Layer 5 of a small transformer language model trained on English Wikipedia (12 layers, counted from 0, width 64).
A neuron's activation on a vector x is SiLU(gate . x) times (in . x), where the dot is the dot product.

Input weights of the MLP neurons that the questions are about. A number n stands for (n - 500) times 0.0014.
n45 gate: 394 610 576 510 501 708 579 478 340 579 604 432 642 728 531 699 466 571 491 591 646 631 408 528 635 233 657 772 543 727 696 287 638 672 442 607 329 552 566 762 542 460 453 559 565 432 598 322 475 384 656 340 517 332 490 299 498 638 465 612 249 365 365 480
n56 gate: 405 752 251 433 210 272 487 290 348 581 401 425 633 600 637 305 465 459 367 580 456 439 612 504 391 710 451 513 413 326 745 545 369 474 407 351 569 337 191 322 438 594 497 534 558 649 587 264 575 318 584 397 716 479 375 503 604 637 390 387 483 576 547 565
n135 gate: 570 691 373 693 564 344 683 441 284 730 595 818 460 449 373 502 466 606 426 529 434 529 461 488 668 597 525 513 184 633 302 542 644 420 492 645 513 519 489 654 665 262 519 400 492 509 641 481 551 654 549 477 581 529 622 234 547 593 846 470 616 528 413 582
n160 gate: 357 522 423 522 338 428 458 546 418 398 596 379 630 424 38 613 501 558 237 485 396 565 530 494 414 352 283 384 476 624 710 630 635 444 575 584 551 586 593 509 662 432 429 464 640 666 484 631 704 644 460 346 377 615 587 473 502 560 642 454 540 563 522 504
n168 gate: 408 502 791 621 666 576 550 507 452 657 580 253 281 401 403 697 418 560 544 524 569 687 548 682 306 191 641 283 600 580 393 624 570 283 421 519 347 267 681 247 341 590 420 450 262 468 680 317 287 463 581 519 527 264 577 646 543 516 509 222 458 548 729 563
n169 gate: 438 535 347 516 516 589 549 546 385 651 657 504 385 593 457 403 674 533 743 516 248 484 760 459 692 427 684 481 626 520 680 691 303 370 425 266 649 454 439 665 479 356 444 614 571 491 538 389 841 398 209 442 474 265 326 289 434 545 797 774 368 428 398 222
n175 gate: 491 290 365 539 868 685 582 278 572 685 406 305 692 312 515 524 604 316 545 983 667 309 337 305 502 638 623 453 463 238 623 477 532 452 446 472 525 414 622 653 557 525 409 606 574 524 602 431 605 604 517 489 594 616 725 362 640 242 469 543 505 439 230 336
n176 gate: 692 519 550 333 556 513 474 510 596 331 569 316 510 557 365 652 240 682 289 309 437 406 603 543 435 610 714 444 712 466 259 248 301 734 506 527 411 428 719 346 553 366 486 608 372 554 479 549 565 515 375 548 338 699 384 365 681 259 567 575 400 367 852 503
n182 gate: 312 626 376 383 219 569 452 394 595 432 610 312 487 420 453 452 402 551 502 382 422 679 444 571 343 496 436 637 420 475 527 309 702 738 392 485 559 568 448 487 582 492 376 551 472 546 478 576 381 353 371 383 649 674 464 521 651 470 262 460 218 547 445 596
n45 in: 446 871 305 695 570 213 443 255 376 669 511 819 477 436 485 555 466 620 284 322 471 559 598 330 630 250 430 435 643 643 640 350 621 460 756 563 476 109 302 441 482 515 631 795 475 640 405 446 520 454 517 477 685 294 590 573 569 355 628 527 259 164 478 678
n56 in: 593 653 499 374 517 571 451 483 625 490 610 327 454 422 275 343 407 583 717 397 542 501 663 435 507 654 331 545 684 494 475 488 421 269 373 398 732 321 180 423 424 494 396 413 370 336 524 576 523 579 761 462 433 567 651 368 560 384 422 460 737 359 584 615
n135 in: 436 577 502 530 471 344 520 349 407 696 717 567 669 734 627 442 745 682 666 777 461 656 450 612 672 466 361 617 316 404 429 435 721 710 268 622 289 497 416 575 326 441 454 476 690 473 826 572 525 401 594 418 493 722 477 138 521 521 654 477 507 227 477 608
n160 in: 283 444 523 675 578 552 462 530 424 262 473 580 549 248 203 354 535 390 377 510 528 492 575 536 413 425 365 241 260 811 701 581 572 276 434 729 459 337 757 528 741 371 610 706 541 603 342 473 681 673 534 401 527 618 606 491 646 654 239 451 358 380 493 467
n168 in: 693 438 381 823 743 500 466 741 460 368 464 738 628 402 464 386 312 167 685 256 559 368 494 312 442 382 624 447 394 571 595 626 477 488 535 382 585 411 414 447 270 507 672 387 441 325 595 475 508 577 375 283 403 561 548 460 526 664 381 509 456 579 307 408
n169 in: 310 298 487 554 517 317 426 324 456 367 463 421 327 518 558 462 413 628 748 393 480 399 406 575 667 789 422 652 474 333 441 381 840 467 389 430 436 464 291 349 663 425 676 358 324 665 424 538 379 518 389 523 361 593 429 564 584 556 393 632 513 321 767 640
n175 in: 438 317 490 636 554 467 456 538 661 749 341 560 796 442 742 418 606 619 745 740 427 373 654 397 609 422 451 487 304 326 439 518 483 318 579 472 562 347 548 535 372 653 560 395 322 426 465 692 379 407 299 298 500 734 589 497 447 641 551 179 494 210 521 600
n176 in: 424 321 390 647 483 492 215 421 357 390 790 347 377 468 529 664 784 568 598 827 634 455 469 370 346 552 556 729 510 491 446 944 473 356 595 309 472 497 555 594 470 652 570 316 656 308 517 251 493 558 449 292 634 620 571 566 412 398 302 508 367 717 340 466
n182 in: 241 507 580 397 147 546 443 661 654 577 559 454 382 454 608 396 660 385 498 579 562 599 626 638 466 482 689 676 360 405 415 415 690 647 464 438 401 495 554 856 634 491 510 672 589 716 311 437 623 630 611 370 625 803 523 352 507 552 402 516 396 455 549 440

Each question shows a token from some text and the vector x that enters the MLP there. A number n stands for (n - 500) times 0.0087.

"er": 260 618 450 703 512 335 288 301 602 335 570 86 516 331 568 361 506 436 340 304 564 526 670 369 223 588 381 469 429 514 402 553 406 575 426 531 464 537 600 522 417 471 699 600 261 318 752 396 611 493 427 674 563 324 501 436 450 584 384 410 463 539 462 496
Which neuron fires most, and how strongly? n168, at about 2.2

"ly": 332 603 509 616 546 486 282 362 669 303 542 170 484 430 595 363 622 495 442 313 608 522 523 451 498 479 418 466 524 693 362 574 317 658 458 511 493 600 616 311 281 416 605 653 377 365 834 390 759 561 532 645 285 307 460 556 577 475 418 405 447 391 429 550
The three highest activations, in order: n168, n176, n175

"an": 390 500 501 523 540 533 281 545 857 462 513 438 395 300 568 455 604 391 446 235 427 469 516 480 218 590 455 607 373 332 410 709 255 585 439 508 540 608 485 542 499 458 758 718 303 404 626 672 558 381 569 675 511 245 533 479 598 385 381 453 507 284 395 515
Which two neurons fire most, strongest first? n135, n182

"tic": 409 634 574 554 533 476 272 485 712 398 526 322 250 343 776 573 502 589 347 248 520 267 664 520 480 546 554 561 433 359 402 635 223 709 503 354 618 568 395 529 434 541 610 548 351 346 640 606 438 305 573 725 519 325 487 591 521 411 314 484 388 529 430 593
Which two neurons fire most, strongest first? n176, n56

" the": 347 655 587 480 479 450 397 423 758 368 647 493 530 618 904 399 650 658 471 447 591 361 400 403 542 558 326 511 322 522 283 517 234 366 469 539 353 695 552 497 454 335 546 627 303 423 643 291 469 569 442 619 505 440 564 462 496 460 277 421 587 576 399 519
Which two neurons fire most, strongest first? n45, n168

"ion": 431 533 541 724 621 569 355 466 759 317 482 404 294 399 629 409 619 568 507 344 447 420 620 487 306 492 322 557 410 448 305 647 279 670 591 441 479 645 546 494 474 594 604 679 428 215 712 669 626 588 561 661 511 477 587 383 528 452 520 418 263 372 234 576
Which neuron lights up most? n176

"\n": 436 475 713 650 484 524 576 519 340 314 457 420 525 559 787 433 619 647 464 389 305 561 217 445 619 311 534 497 238 463 536 558 344 672 580 600 468 610 387 487 420 294 629 593 336 432 740 479 488 617 290 598 442 443 461 297 382 463 345 552 696 439 543 569
Which two neurons fire most, strongest first? n135, n56

" Act": 242 447 619 626 441 389 310 507 597 404 320 410 470 415 698 450 437 564 544 497 488 475 675 284 597 710 386 492 395 508 429 608 288 782 680 417 655 478 458 673 304 315 510 471 371 583 672 765 580 640 457 559 532 287 547 360 668 510 388 625 561 392 421 510
Which neuron lights up most? n169

"que": 462 403 508 631 482 513 474 265 594 273 664 366 442 379 688 215 469 506 607 307 600 482 537 530 436 410 306 621 504 366 217 639 292 632 512 445 418 713 677 393 561 551 559 631 454 421 769 613 589 453 340 728 402 330 481 430 377 515 258 545 435 506 531 516
Which neuron lights up most? n176

" N": 516 682 457 474 400 481 473 641 676 365 470 455 247 560 796 424 703 460 468 497 610 592 491 256 317 476 332 574 431 376 574 573 251 454 739 563 515 510 439 602 480 402 742 445 330 481 608 652 533 660 520 557 747 374 591 300 606 492 427 636 622 290 430 537
Which two neurons fire most, strongest first? n56, n160

"s": 420 573 667 492 606 558 341 335 640 303 612 354 496 340 548 487 757 599 305 219 606 475 632 412 479 758 362 443 482 406 352 570 301 663 673 509 470 416 621 437 505 299 566 567 501 375 801 517 718 435 562 627 552 375 546 516 593 453 397 671 455 436 481 662
Which neuron lights up most? n176

"g": 355 757 554 534 524 523 310 574 685 439 482 254 449 473 439 461 761 624 448 417 389 423 648 398 441 818 432 506 441 289 704 507 314 453 710 478 474 597 434 643 532 411 595 668 404 677 679 686 524 673 472 526 798 528 501 517 376 402 561 400 471 243 309 349
The three highest activations, in order: n175, n56, n182

" Con": 459 447 547 441 195 415 432 475 528 263 486 352 523 262 638 506 579 403 425 350 512 636 592 389 478 324 366 606 482 527 438 559 314 448 503 377 605 448 662 560 474 387 639 645 256 441 632 785 649 645 387 587 614 357 489 331 571 421 177 534 463 449 319 484
Which neuron lights up most? n182

" |": 441 523 649 585 580 541 453 412 522 295 734 450 495 369 690 330 649 605 455 446 423 534 433 420 636 474 376 592 195 407 505 579 361 458 607 404 460 604 560 416 512 238 559 710 380 554 835 269 426 590 539 653 272 452 593 387 513 550 416 528 613 368 563 525
Which neuron lights up most? n135

"K": 345 493 491 585 574 518 323 468 744 344 518 203 285 482 770 358 584 571 427 302 624 419 506 189 289 554 258 425 367 433 548 619 347 709 728 565 450 622 515 444 413 438 506 556 378 681 533 502 610 458 489 601 618 422 592 392 615 473 410 544 366 332 354 502
Which neuron fires most, and how strongly? n182, at about 1

"-": 373 697 512 631 403 463 540 412 383 428 637 507 434 540 746 302 711 557 127 363 229 454 360 397 528 720 534 534 363 346 557 557 388 545 487 389 395 427 508 626 384 381 557 616 339 303 510 416 708 477 661 450 387 488 455 449 251 590 450 224 606 167 495 433
Which neuron fires most, and how strongly? n135, at about 3.6

" ": 477 638 462 471 340 370 406 469 537 231 682 459 415 347 717 502 625 618 397 392 574 497 413 277 299 461 461 403 394 437 519 696 368 665 543 433 382 770 538 466 455 330 600 567 401 459 661 552 545 523 491 651 702 489 487 174 463 355 350 326 590 348 460 597
Which neuron fires most, and how strongly? n176, at about 1.8

" Lo": 306 559 552 531 213 458 298 429 587 217 529 432 494 570 646 279 624 513 417 418 576 643 336 429 402 466 340 595 436 403 460 487 427 458 462 498 489 393 590 535 483 274 781 591 277 622 634 671 541 448 602 608 676 352 460 388 595 268 285 464 651 536 292 389
Which neuron lights up most? n182

"y": 144 586 406 636 499 512 260 352 868 368 587 254 454 351 566 372 480 593 414 250 638 382 602 479 275 427 277 444 421 450 506 481 376 681 487 534 502 488 520 525 481 394 520 455 346 532 583 587 838 602 523 627 578 370 600 587 664 463 453 573 526 342 330 444
The three highest activations, in order: n160, n182, n56

"no": 431 512 695 474 450 364 260 358 778 389 620 254 555 369 640 198 542 440 337 206 552 643 565 505 333 338 518 576 531 460 457 575 271 483 531 457 514 700 616 594 432 435 517 492 423 672 718 619 616 398 624 657 579 401 511 578 468 434 188 502 487 408 460 403
Which neuron lights up most? n182

" h": 447 769 387 625 359 661 527 647 489 321 492 498 427 449 596 311 610 621 314 525 459 540 488 358 421 561 368 472 437 497 486 411 295 396 739 428 263 808 609 376 365 188 547 418 407 587 673 681 457 486 425 715 620 385 607 526 708 443 483 386 523 388 334 511
Which neuron fires most, and how strongly? n169, at about 0.52

" She": 408 611 461 633 397 504 189 486 756 259 440 314 596 428 695 513 624 551 444 443 624 614 231 326 311 458 195 526 281 516 547 495 378 447 525 444 485 470 544 599 391 245 603 459 345 576 568 491 629 499 401 560 683 422 511 429 725 479 461 389 557 390 272 488
The three highest activations, in order: n175, n160, n182

" South": 368 552 483 471 496 534 207 430 649 418 535 561 371 481 790 420 606 518 420 465 635 587 591 287 281 530 477 447 227 445 513 681 432 567 648 496 631 519 491 503 465 224 611 667 256 302 590 694 502 747 463 532 675 438 540 361 419 306 372 535 558 390 403 489
Which two neurons fire most, strongest first? n175, n182

" at": 505 639 582 443 312 411 458 526 675 305 584 432 584 431 858 476 608 497 409 339 472 434 544 445 700 494 311 453 267 351 323 616 478 651 644 514 515 675 558 468 252 267 548 643 463 390 720 462 483 727 467 514 365 291 454 383 537 363 271 446 513 429 413 413
Which neuron lights up most? n160

"les": 362 445 561 441 523 595 342 468 587 321 611 585 477 363 542 443 659 514 386 273 508 628 413 475 477 541 516 497 436 584 335 714 376 715 727 594 505 475 674 294 646 308 614 619 380 416 684 646 638 308 678 726 331 300 458 396 453 367 470 525 359 376 260 696
Which neuron fires most, and how strongly? n175, at about 0.68

" A": 411 807 438 307 401 425 333 432 605 390 460 477 504 485 814 508 630 618 421 334 603 525 360 431 376 525 381 626 350 413 522 573 324 390 555 525 423 493 649 767 246 348 695 505 357 595 620 480 534 628 447 667 711 400 635 385 665 556 231 510 586 414 429 439
Which neuron fires most, and how strongly? n182, at about 1.6

"der": 358 892 544 592 354 626 280 369 580 263 440 286 378 523 617 313 585 464 355 461 531 433 605 335 434 566 407 443 519 549 510 572 410 543 451 530 500 582 529 267 533 475 627 670 439 268 700 822 786 672 523 516 519 403 599 370 430 387 440 413 461 391 261 596
Which neuron lights up most? n56

":": 393 467 546 634 422 464 473 575 539 244 548 314 493 457 583 327 745 578 457 346 492 506 636 411 703 386 311 500 411 239 490 643 245 612 619 468 412 655 417 571 412 288 570 535 476 399 782 332 547 632 682 613 382 528 558 292 465 416 392 566 615 353 517 477
Which neuron lights up most? n45

" At": 391 525 572 451 305 419 377 424 639 325 605 374 686 420 880 381 580 550 431 372 512 376 503 454 581 550 262 516 315 434 467 606 487 547 754 439 489 449 489 688 326 238 661 562 484 479 595 637 579 816 420 498 493 282 431 401 654 458 293 581 579 370 327 410
The three highest activations, in order: n182, n175, n169

" Mi": 482 625 425 522 322 375 344 522 600 317 615 431 355 399 698 328 603 492 436 348 563 635 347 456 406 225 408 553 444 454 649 629 245 430 799 603 512 398 535 563 464 366 704 502 374 546 518 678 651 520 439 478 642 444 616 328 668 375 269 613 588 488 283 317
The three highest activations, in order: n160, n182, n135

" 100": 419 638 569 461 639 611 326 488 636 333 688 502 346 431 733 349 586 643 510 332 508 569 512 170 349 545 495 590 419 559 400 466 371 717 557 472 461 658 612 582 238 341 612 619 445 576 615 595 495 480 706 613 615 339 556 294 507 419 251 396 521 535 341 563
Which neuron lights up most? n182

" 3": 451 626 616 554 626 415 433 398 561 284 547 512 401 491 730 382 733 614 540 419 603 570 470 113 471 449 421 667 398 321 506 472 317 712 609 531 440 503 667 462 425 328 556 649 383 665 605 436 472 604 650 608 629 511 518 255 522 414 400 415 660 365 372 603
The three highest activations, in order: n135, n175, n45